Layer 2 of a small transformer language model trained on English Wikipedia (9 layers, counted from 0, width 128).
A neuron's activation on a vector x is squared ReLU(weights . x), where the dot is the dot product.

Input weights of the MLP neurons that the questions are about. A number n stands for n times 0.00073.
n1: -56 150 -177 -222 -4 -13 32 263 197 12 295 100 52 -64 -46 69 20 -230 105 -90 21 -112 -42 -216 96 29 113 96 178 13 156 70 66 -29 394 54 -172 -26 250 -4 -90 -121 -150 103 -236 -34 214 -94 -81 12 26 -180 -17 62 122 214 -131 -286 -34 -154 -59 -38 -58 200 46 -86 46 101 -208 21 -108 111 105 -110 -64 -253 -92 125 -195 277 91 121 -9 29 68 -191 -91 -41 133 298 215 128 207 316 -17 102 95 16 -66 37 -135 157 -70 52 119 201 -54 -209 53 -129 -35 170 173 24 30 83 -52 -93 -187 -169 -262 161 42 -13 69 176 -127 -37
n29: -75 -38 -120 -71 43 12 119 -85 122 -222 90 47 -16 -48 -8 77 309 4 -159 -251 215 -11 178 47 115 86 168 216 -129 172 244 0 -306 0 -182 102 40 -56 -217 111 74 16 63 93 -149 -204 130 135 -28 -114 -228 -36 -262 -208 116 164 -136 -57 115 -19 8 136 47 -155 -211 58 0 48 130 174 91 -16 -103 156 -60 -43 28 -163 -126 -85 114 -129 -169 -118 228 57 156 62 94 -86 -203 -54 42 -276 -12 -4 147 15 -98 -101 131 117 12 21 -89 -44 -131 162 -89 152 78 84 -125 23 204 137 187 36 216 -12 84 -180 -182 224 -90 108 48 -116
n74: -167 -49 -326 -125 68 -94 -139 -41 262 232 83 -18 190 -28 -46 -31 -71 -134 -143 -99 237 216 -148 110 -182 -27 165 5 -151 74 -109 -360 96 -32 74 0 265 259 -14 -89 -45 5 -41 -82 -261 -93 -142 -18 61 151 81 -88 -108 -69 -121 45 -303 108 153 54 228 -210 0 -172 23 208 -283 121 -133 -212 -170 91 -178 220 -446 32 32 -182 -96 103 -14 -13 -61 124 168 110 -14 -27 174 -87 -132 122 -265 18 -65 -276 96 -162 82 104 -144 173 53 278 -226 -203 -217 -74 -189 -177 197 -122 54 -162 257 82 104 -168 -23 -105 -33 -205 -286 -89 57 -50 131 9
n84: -21 -144 287 398 318 -80 -63 -9 -38 -39 13 48 94 -177 359 64 -13 -179 -109 94 -295 108 -79 -303 -168 -47 -13 70 69 26 -116 56 -259 -211 -74 -17 -40 -85 135 80 -124 -167 -70 -64 -54 101 -72 -132 134 35 -22 35 174 -17 -150 -159 4 31 -70 -42 340 31 222 141 30 -403 321 -57 52 36 80 -86 -76 186 -58 195 171 -76 78 22 65 -160 93 178 44 109 -52 90 -95 -13 -17 -28 51 -135 -22 133 -54 -111 -289 98 260 225 159 100 115 147 74 109 149 67 -186 31 60 191 31 121 13 18 -35 36 -212 18 201 -53 23 145 -247 -370
n175: -24 68 142 -62 325 -198 -172 118 -167 98 57 70 255 -38 -111 -48 -151 70 -4 30 129 -12 -269 -217 -56 -57 52 197 -131 -54 150 -147 82 -41 -215 -24 -4 463 29 251 24 -9 -247 12 237 -117 -38 56 51 98 -174 136 -76 -185 -25 -20 69 63 -141 100 33 -75 29 -57 -53 69 166 -29 21 72 144 106 -88 -176 16 -62 37 32 -103 -172 -110 99 8 -33 -238 13 45 -179 237 24 12 -35 -20 12 29 -93 299 -210 143 194 -186 -127 202 137 -12 -13 157 70 4 -119 -64 -163 223 72 260 -90 -21 -29 -70 39 451 21 -203 -129 68 -125 -125 -137
n202: 84 291 22 208 -152 135 -77 69 -157 -39 -307 -88 18 -125 -101 -159 -43 -18 -213 -90 67 -164 -234 -18 -18 -65 217 57 48 -89 35 214 61 100 -97 -109 -400 -180 176 98 251 50 136 195 117 107 50 99 -41 88 154 124 176 110 71 -74 -242 -45 -151 249 49 103 137 -117 -127 -26 200 -103 53 -198 -142 179 -81 314 13 -101 -97 -13 -13 -113 153 -76 135 -22 -219 -55 -100 92 -39 170 35 -229 17 -270 253 56 96 198 -92 -91 -117 170 5 325 -130 45 97 141 138 89 -5 -256 -39 -73 22 -140 64 402 -22 -96 103 179 -128 40 -182 -337 -49 -30
n226: -309 114 -109 -174 -28 -254 55 -74 -90 -69 65 9 -29 -10 23 14 132 122 33 -235 -43 -202 -28 -140 -381 -37 -86 187 19 109 -152 135 195 -139 71 -395 71 19 -136 -77 92 -78 -94 42 -62 -304 -82 69 -422 -154 5 146 14 112 -194 5 -110 -182 9 -41 -275 85 -66 -32 167 -111 0 237 299 197 121 19 -82 -176 -45 -145 -155 81 9 -158 23 -36 -24 -248 -62 -185 130 218 -126 70 162 -124 -132 246 -66 248 -92 60 -362 -115 83 302 -176 -214 -170 -96 273 -277 82 86 298 -215 -23 -87 62 -74 126 -90 219 29 -109 90 -85 -223 -262 -133 256 27
n228: 68 85 88 -176 -107 -179 -121 86 -196 -4 -133 175 211 0 29 0 -40 58 -75 115 67 -179 -42 -289 -204 -41 -8 162 -248 -38 -61 -202 397 86 -71 -148 273 -119 25 145 12 -4 -121 106 102 -143 -26 -12 13 8 -231 -4 -170 -311 -21 37 16 0 46 162 303 -316 -71 171 -136 -139 147 105 75 68 -92 -190 -161 114 -36 -116 33 28 -79 -234 -177 -56 42 -70 -156 -43 -115 128 -54 -219 95 0 -300 0 -84 -208 35 81 124 -49 69 -66 170 -43 -61 260 117 -79 -114 -84 96 -186 -135 130 123 -111 -51 -164 -240 91 -131 30 251 245 -95 -57 105 81
n247: 89 203 202 -84 210 -104 180 174 94 -133 -203 -417 259 -306 23 -294 233 -93 -210 295 -28 -195 135 -138 -19 69 45 -180 -41 155 55 -87 37 -92 0 37 -136 133 -56 99 -223 106 -134 -32 0 19 29 -95 -323 42 -287 9 -242 -9 70 5 -105 209 -42 -108 56 150 149 300 78 -237 51 89 125 304 141 138 85 -14 107 -69 37 375 -51 24 221 -9 -14 -18 -184 -92 238 124 97 170 -55 -20 -81 -243 70 178 -10 209 -14 -127 -118 14 -150 212 218 114 -302 79 50 -393 77 349 -46 23 94 60 19 38 46 97 141 -75 -98 52 -144 -9 75 72
n275: -260 169 180 -125 -35 91 56 22 -60 13 27 -276 -193 235 -124 30 78 36 166 315 -157 106 13 -182 -307 -180 103 173 0 27 149 -18 57 -101 18 -49 -13 77 -102 112 52 78 138 -114 -135 95 -220 65 -132 -31 -9 -165 168 18 -117 -136 162 -109 -4 -239 -122 -32 -62 -214 -190 -140 85 153 -22 150 132 388 43 299 -81 53 -188 -56 -4 -155 -119 331 -214 146 -23 -60 18 53 146 -79 -18 66 -26 78 -22 249 -162 -183 146 92 292 -133 -158 111 -83 132 344 49 196 103 -288 -263 -123 191 14 154 60 176 -182 -19 63 -23 -215 -163 -263 -105 72 148
n277: -141 -42 97 -218 73 27 -114 -9 46 -249 -173 -74 -27 -9 39 -59 -21 9 -74 200 -180 220 -13 -99 -41 34 -135 0 -39 -193 137 219 -39 30 -13 -82 18 40 39 -362 243 301 122 -64 94 -132 103 81 120 -259 99 57 164 69 114 43 107 -365 -162 165 145 -62 165 34 112 -85 79 -97 221 -209 -353 -129 25 -97 -75 -134 -57 188 39 0 -103 -75 98 -134 115 54 -125 185 216 -146 -52 216 -72 -51 -180 166 -108 -187 0 175 -9 159 -41 -145 333 -53 -9 -30 106 46 113 -115 -141 0 168 90 -193 -202 -247 23 -264 154 305 110 162 98 238 -208
n286: -148 4 119 -156 -11 298 -81 -179 -116 41 124 -181 94 0 -274 70 146 -72 118 294 15 -29 49 -38 -233 -112 48 132 -56 -118 85 -49 -71 -56 118 7 -156 213 19 -106 19 149 60 -48 -236 -111 233 -133 -97 -26 86 -118 -240 -64 50 22 -238 -128 -149 -44 -172 31 193 215 128 119 267 0 -143 -201 -38 94 106 -188 217 -30 -95 160 0 216 112 -91 -177 234 146 -204 -7 -60 -41 -52 11 -60 52 209 88 -37 -126 85 -142 -7 30 -34 75 -28 67 -23 8 -42 -181 15 -158 -123 48 -66 50 -4 144 126 49 -201 -176 -35 -102 57 43 -96 -123 -59
n328: 107 207 65 -145 -142 144 -58 95 243 4 28 -189 -62 29 -175 4 4 121 -65 -25 -109 -169 36 100 -50 -79 27 -28 28 -114 -87 -246 167 289 153 -48 -190 123 289 -97 91 17 -8 63 19 -81 -87 -161 -66 -100 153 -73 -4 -428 138 32 -71 -94 73 -203 -232 142 -217 -307 -323 -4 -61 -175 -48 -160 219 -48 -16 -102 96 336 -169 43 120 0 -76 58 -74 -108 -69 29 44 -8 36 167 -131 217 -117 78 -85 -12 4 -47 -179 -173 -39 60 -130 -63 -94 -259 88 16 110 50 25 82 119 82 0 143 54 -130 96 -75 -122 -147 -77 -142 -311 83 85 -35
n390: -226 57 170 238 -31 60 -239 36 254 148 14 -173 -216 60 163 -80 18 164 46 200 -97 0 -64 14 223 -40 -313 259 108 -115 -165 248 -330 13 -114 108 73 172 -223 -88 40 -99 14 -94 -56 -138 -14 9 182 -109 89 18 -228 -213 -46 256 9 5 193 -106 101 253 191 98 253 22 -179 180 -118 0 -134 50 -194 -51 22 -118 -155 83 217 -33 -208 -96 204 -9 -83 -156 112 122 41 -131 144 -405 31 -141 -9 80 -274 -53 -122 80 -54 -167 186 147 -112 205 -292 23 -294 88 133 167 63 120 -28 -189 103 -189 -154 199 217 208 187 -189 -71 89 65 -18
n405: 0 65 -51 -114 95 -189 -118 62 -162 108 -92 -38 117 -119 -100 16 118 -25 -55 -245 -115 -24 -80 -159 -110 344 -49 29 33 76 -58 -83 -234 153 -127 -283 30 125 -80 110 -181 -191 -235 132 -36 106 -30 -292 39 -447 294 76 120 -46 -123 -240 -144 228 8 245 89 183 147 -218 175 -37 119 43 -209 309 -186 -96 -45 -107 97 -121 -4 24 -33 -77 108 182 111 172 -64 -214 -4 29 263 92 278 182 -94 122 -173 -87 74 -131 -96 16 148 -187 -66 -70 -128 34 219 -50 -53 -40 22 -81 -25 4 55 -4 -199 102 -184 -48 -89 107 -13 -47 96 -119 -13 8
n497: 220 86 349 -102 300 -18 17 -87 51 -9 176 22 -173 -126 -101 -95 30 221 151 -63 -67 232 89 -13 46 -48 -98 -172 -101 -205 -13 52 -250 144 248 -74 98 108 -119 -120 173 -105 -35 -65 63 112 -100 147 -176 53 -159 -97 -185 -123 -4 26 -204 32 22 -86 192 125 -9 165 26 65 -4 -98 163 -312 -147 92 -60 54 -76 -136 -75 153 97 -63 18 225 14 -53 220 60 87 -13 -215 35 52 70 4 34 182 -152 289 -108 -13 -394 -26 -254 5 -161 22 136 80 -62 117 -106 -69 27 192 -422 135 170 45 -152 -40 106 179 206 115 -58 55 -82 478 293
n504: -117 -4 -145 -213 -32 79 95 -213 31 -137 61 -180 34 58 -231 84 -119 82 -177 284 -54 -102 172 -195 -34 286 -288 37 -150 157 177 117 -105 -81 16 113 206 -238 -212 0 24 13 86 -265 58 -153 92 32 -121 41 76 -213 8 220 33 77 -221 -33 103 16 103 -41 -102 132 219 193 21 -128 12 -150 158 -49 55 -149 247 -41 -82 -138 -285 117 -16 -83 54 -114 108 -140 222 101 223 206 -36 -22 139 16 -214 68 309 -116 44 -168 108 -32 128 8 84 50 37 -98 267 197 -9 12 193 -112 154 -77 164 83 -4 89 12 17 -41 70 17 60 -136 -80

Each question shows a token from some text and the vector x that enters the MLP there. A number n stands for n times 0.012.

"at": 34 96 103 -53 -37 42 -3 -30 -59 74 143 47 37 48 -144 10 38 -144 13 164 10 150 -144 -45 146 -62 -20 -56 -29 52 -51 38 135 -94 -168 122 187 93 77 147 78 82 -90 169 17 -85 105 -156 20 -48 29 -137 176 -80 -130 -35 19 155 -56 126 102 76 83 22 -6 82 79 103 48 -81 -13 -18 92 31 -5 -238 -5 -66 6 -16 -183 -53 -125 -19 -2 154 -72 125 -40 -91 -122 92 227 150 165 14 147 94 -11 51 -33 47 -161 41 -71 -52 116 130 33 185 -53 -162 92 -25 -267 12 -188 -137 112 259 113 1 80 68 -80 100 -75 39
The two highest activations, in order: n175, n228

"a": 15 -20 -62 18 120 -196 67 62 -8 -58 156 -25 140 158 24 -166 -39 28 185 95 37 -34 124 148 121 62 -99 -1 116 247 -192 -123 43 131 -137 19 34 -112 -19 31 60 -108 -25 101 32 104 -30 -152 -40 -28 -67 -120 51 -2 -60 46 -62 13 -32 -99 18 -78 144 -43 182 15 5 59 32 -124 -16 -129 -30 152 171 -150 35 -77 -19 62 -97 -225 5 47 220 26 -1 20 -167 -146 -8 -3 -55 4 -21 144 22 199 -104 34 -143 -91 -12 -78 -151 71 114 -22 195 158 91 102 -113 -52 75 -137 -61 125 67 -8 184 -225 98 34 34 95 -149 136
Which neuron lights up most? n504

" w": 59 -79 -85 -13 7 -43 -83 124 -75 8 97 -137 -51 35 57 -67 -136 -30 -140 3 -73 -5 -80 134 42 -81 143 -175 -184 101 -147 -62 -4 49 -122 19 -54 151 -24 16 170 57 87 228 68 -4 213 -152 -49 62 -272 5 51 -50 -106 62 78 -16 -35 -26 -15 -70 133 43 153 97 224 151 -68 -31 40 7 -22 173 -18 -127 39 -17 -24 -4 -69 130 -67 258 -70 86 93 -18 11 123 -144 61 245 140 -234 -6 0 241 30 62 -2 52 -22 -22 -67 -108 42 19 100 156 -3 -162 -115 -138 14 26 -96 9 26 -5 -12 -136 95 39 -108 18 -246 -44
Which three neurons fire most, strongest first? n202, n175, n286

"p": -47 -36 -11 -30 -135 72 5 139 224 -56 21 72 -111 -117 187 -199 15 96 62 -18 29 16 112 130 33 9 -37 155 -89 3 -135 -92 -104 9 -231 39 30 86 166 139 28 160 45 112 112 -32 45 60 23 131 38 -25 153 -23 37 33 8 -294 50 111 86 -88 39 116 23 136 -21 35 8 -151 147 -115 18 -9 116 -85 -12 70 123 56 -205 -59 166 -92 -13 207 -12 -13 -105 -156 -141 161 203 206 -145 -99 19 -77 -193 -17 -102 6 -74 95 -56 73 119 16 12 75 66 -67 84 5 31 -148 97 -2 66 -100 -72 -60 36 100 54 207 154 -55
Which three neurons fire most, strongest first? n277, n328, n390

"h": 67 -48 16 22 81 37 5 68 61 28 -107 -175 -94 87 -36 14 93 13 120 40 1 -21 16 -58 141 68 71 6 37 161 65 -43 37 44 -121 166 197 29 42 275 181 -43 52 -12 62 25 159 16 21 -57 -292 3 -30 108 -60 51 -66 220 -23 55 -115 127 125 43 -1 -35 -64 172 54 -97 69 -132 -6 83 -42 -67 -14 -112 75 -3 -351 96 -31 -82 -34 -22 -35 -57 -191 -179 -24 52 176 137 -50 83 144 -30 -81 33 46 -223 -135 -99 -102 54 146 73 147 51 -11 21 -40 -80 -166 41 -115 -47 110 -151 29 -222 62 38 60 158 -110 19
Which three neurons fire most, strongest first? n29, n275, n497

"4": -38 -99 -182 8 75 185 -7 40 -143 40 7 -240 194 144 -23 -194 -75 74 22 194 13 -7 157 -1 204 48 66 71 34 70 -3 -43 55 89 -123 -63 -25 114 59 131 122 -34 187 85 -130 -70 105 -27 17 152 -133 88 -72 234 -140 -77 -48 -62 -14 -50 -125 -61 24 -82 -18 -120 -79 98 -20 55 10 -42 -19 6 -56 -107 -123 66 -42 8 -81 37 32 -21 50 -76 122 -185 35 -27 34 6 38 331 33 -3 5 -77 -50 34 4 47 53 25 25 -135 177 59 153 22 54 63 -208 -161 21 126 -242 -170 -51 -37 -58 -158 116 10 113 47 -86 -10
Which three neurons fire most, strongest first? n1, n275, n286

"ion": -22 -84 -140 65 -181 118 156 125 36 16 84 -46 -32 -60 -2 -290 -13 73 54 -1 59 -80 -5 140 67 -26 -35 -53 -90 107 -138 -20 1 66 -196 141 -29 98 -80 119 70 -28 37 90 47 40 -249 -179 -121 -83 -191 15 -5 -34 61 2 146 -81 12 -234 21 36 156 -137 9 -57 -43 -116 -103 107 123 -87 91 33 38 -41 -75 47 0 6 -63 -180 -52 -15 -48 85 115 -20 -222 -13 -69 -65 -47 148 -138 0 82 -80 -255 276 108 0 -42 52 -49 -28 112 -73 117 42 -19 6 69 -31 -1 -69 -121 125 41 -108 -36 182 -6 29 202 127 131 115
Which neuron fires most, and how strongly? n328, at about 1.8

"t": -36 -91 34 -59 -73 94 -9 73 -120 -41 121 -172 57 74 34 -285 -81 52 -52 43 -145 95 119 185 76 -77 -97 35 -149 232 0 -28 -100 -111 -79 49 -25 60 -187 92 0 -111 -6 162 37 -101 201 -115 102 124 -163 -61 -46 28 -11 90 0 -88 -23 37 28 -37 156 135 -128 78 292 69 -21 -49 174 40 3 77 125 32 11 -23 -14 -32 -135 136 -65 -153 6 33 12 90 -178 -48 -236 109 24 -62 37 -97 44 -90 -4 124 -50 12 9 139 -93 23 60 7 93 121 -41 10 -66 -126 -181 -109 -209 -29 43 139 97 0 171 -155 93 49 109 64
Which neuron lights up most? n497

"on": -11 -130 141 -15 127 35 146 228 19 -96 21 98 106 132 -16 -55 -88 -41 -28 75 -89 -20 228 89 145 25 74 -79 -183 88 -153 -107 -117 -3 -41 57 -21 -28 -59 -97 -21 -210 -164 188 -89 -53 -8 -72 -11 52 -181 -86 180 -45 41 -53 133 54 -149 83 7 -171 -72 -14 -27 -21 21 -23 74 112 -5 -64 -41 21 -95 -103 135 -149 104 131 -210 155 -140 39 39 -225 -118 2 -92 30 -99 -42 -34 -33 -52 45 -104 110 -120 84 -213 23 -124 97 50 118 -15 46 111 57 -174 2 -71 49 -159 155 -209 -15 125 -66 95 -274 -58 15 -84 -20 -54 -38
Which neuron lights up most? n84

"all": -141 -2 -195 91 -37 113 -67 67 -143 -146 -146 67 238 20 175 -97 -94 -38 3 -9 -238 21 -57 45 143 102 69 -195 -126 136 -45 -41 59 -92 -15 6 169 -36 -28 -68 250 113 -53 77 -40 29 49 133 -159 -96 -188 74 0 -61 87 -21 95 -1 53 -81 -50 -91 -46 -9 72 205 -123 150 -78 80 190 -97 -54 173 71 7 -2 -29 -111 75 -81 148 -36 138 -27 -13 2 42 -329 -115 129 12 -14 134 -70 91 -76 -58 -86 62 -30 39 -145 66 -80 89 -5 76 -7 105 15 -29 -122 -38 6 5 -166 -21 110 -7 -40 -67 160 -46 40 153 -88 -101
Which neuron lights up most? n226

" ": -142 24 -151 43 -193 185 58 72 -108 28 68 -194 -148 204 -33 -172 -181 -55 -42 96 78 -2 12 122 188 51 15 -171 -160 210 22 -28 -30 34 -41 69 36 -32 130 55 38 -29 23 -3 15 -91 91 -97 7 173 -167 118 -72 14 -122 -97 140 -71 -145 -62 -88 23 88 38 9 -25 140 139 11 -110 27 10 16 34 120 -113 -10 -32 -141 95 -290 -63 54 194 129 17 -4 -107 -160 -96 -21 2 67 97 51 -81 0 303 21 -24 61 24 46 -32 -51 -90 24 -15 53 118 158 -122 13 -73 -223 -158 -111 -6 10 -44 75 -209 52 -70 -89 -90 -71 -39
Which three neurons fire most, strongest first? n286, n202, n504

"es": -41 28 -183 149 51 -30 81 64 -165 -19 98 41 70 128 151 -179 55 27 273 -31 -17 106 -84 2 297 -27 8 -161 -78 199 -106 6 -45 295 -106 5 16 -137 -49 60 77 150 167 57 18 28 65 -65 -52 -62 -115 -104 -46 18 -179 26 -34 -6 -8 -7 77 44 52 -34 -37 -10 78 121 -202 -11 23 -42 -146 99 25 -28 20 29 20 122 -190 -48 168 -31 56 -38 -52 54 -256 -28 -39 148 -11 129 -167 -62 16 180 -80 -14 -68 -45 -122 -107 -106 45 111 -169 18 101 -114 112 40 52 -18 -86 -39 209 -34 -189 -19 145 58 94 11 74 120 -77
Which neuron lights up most? n405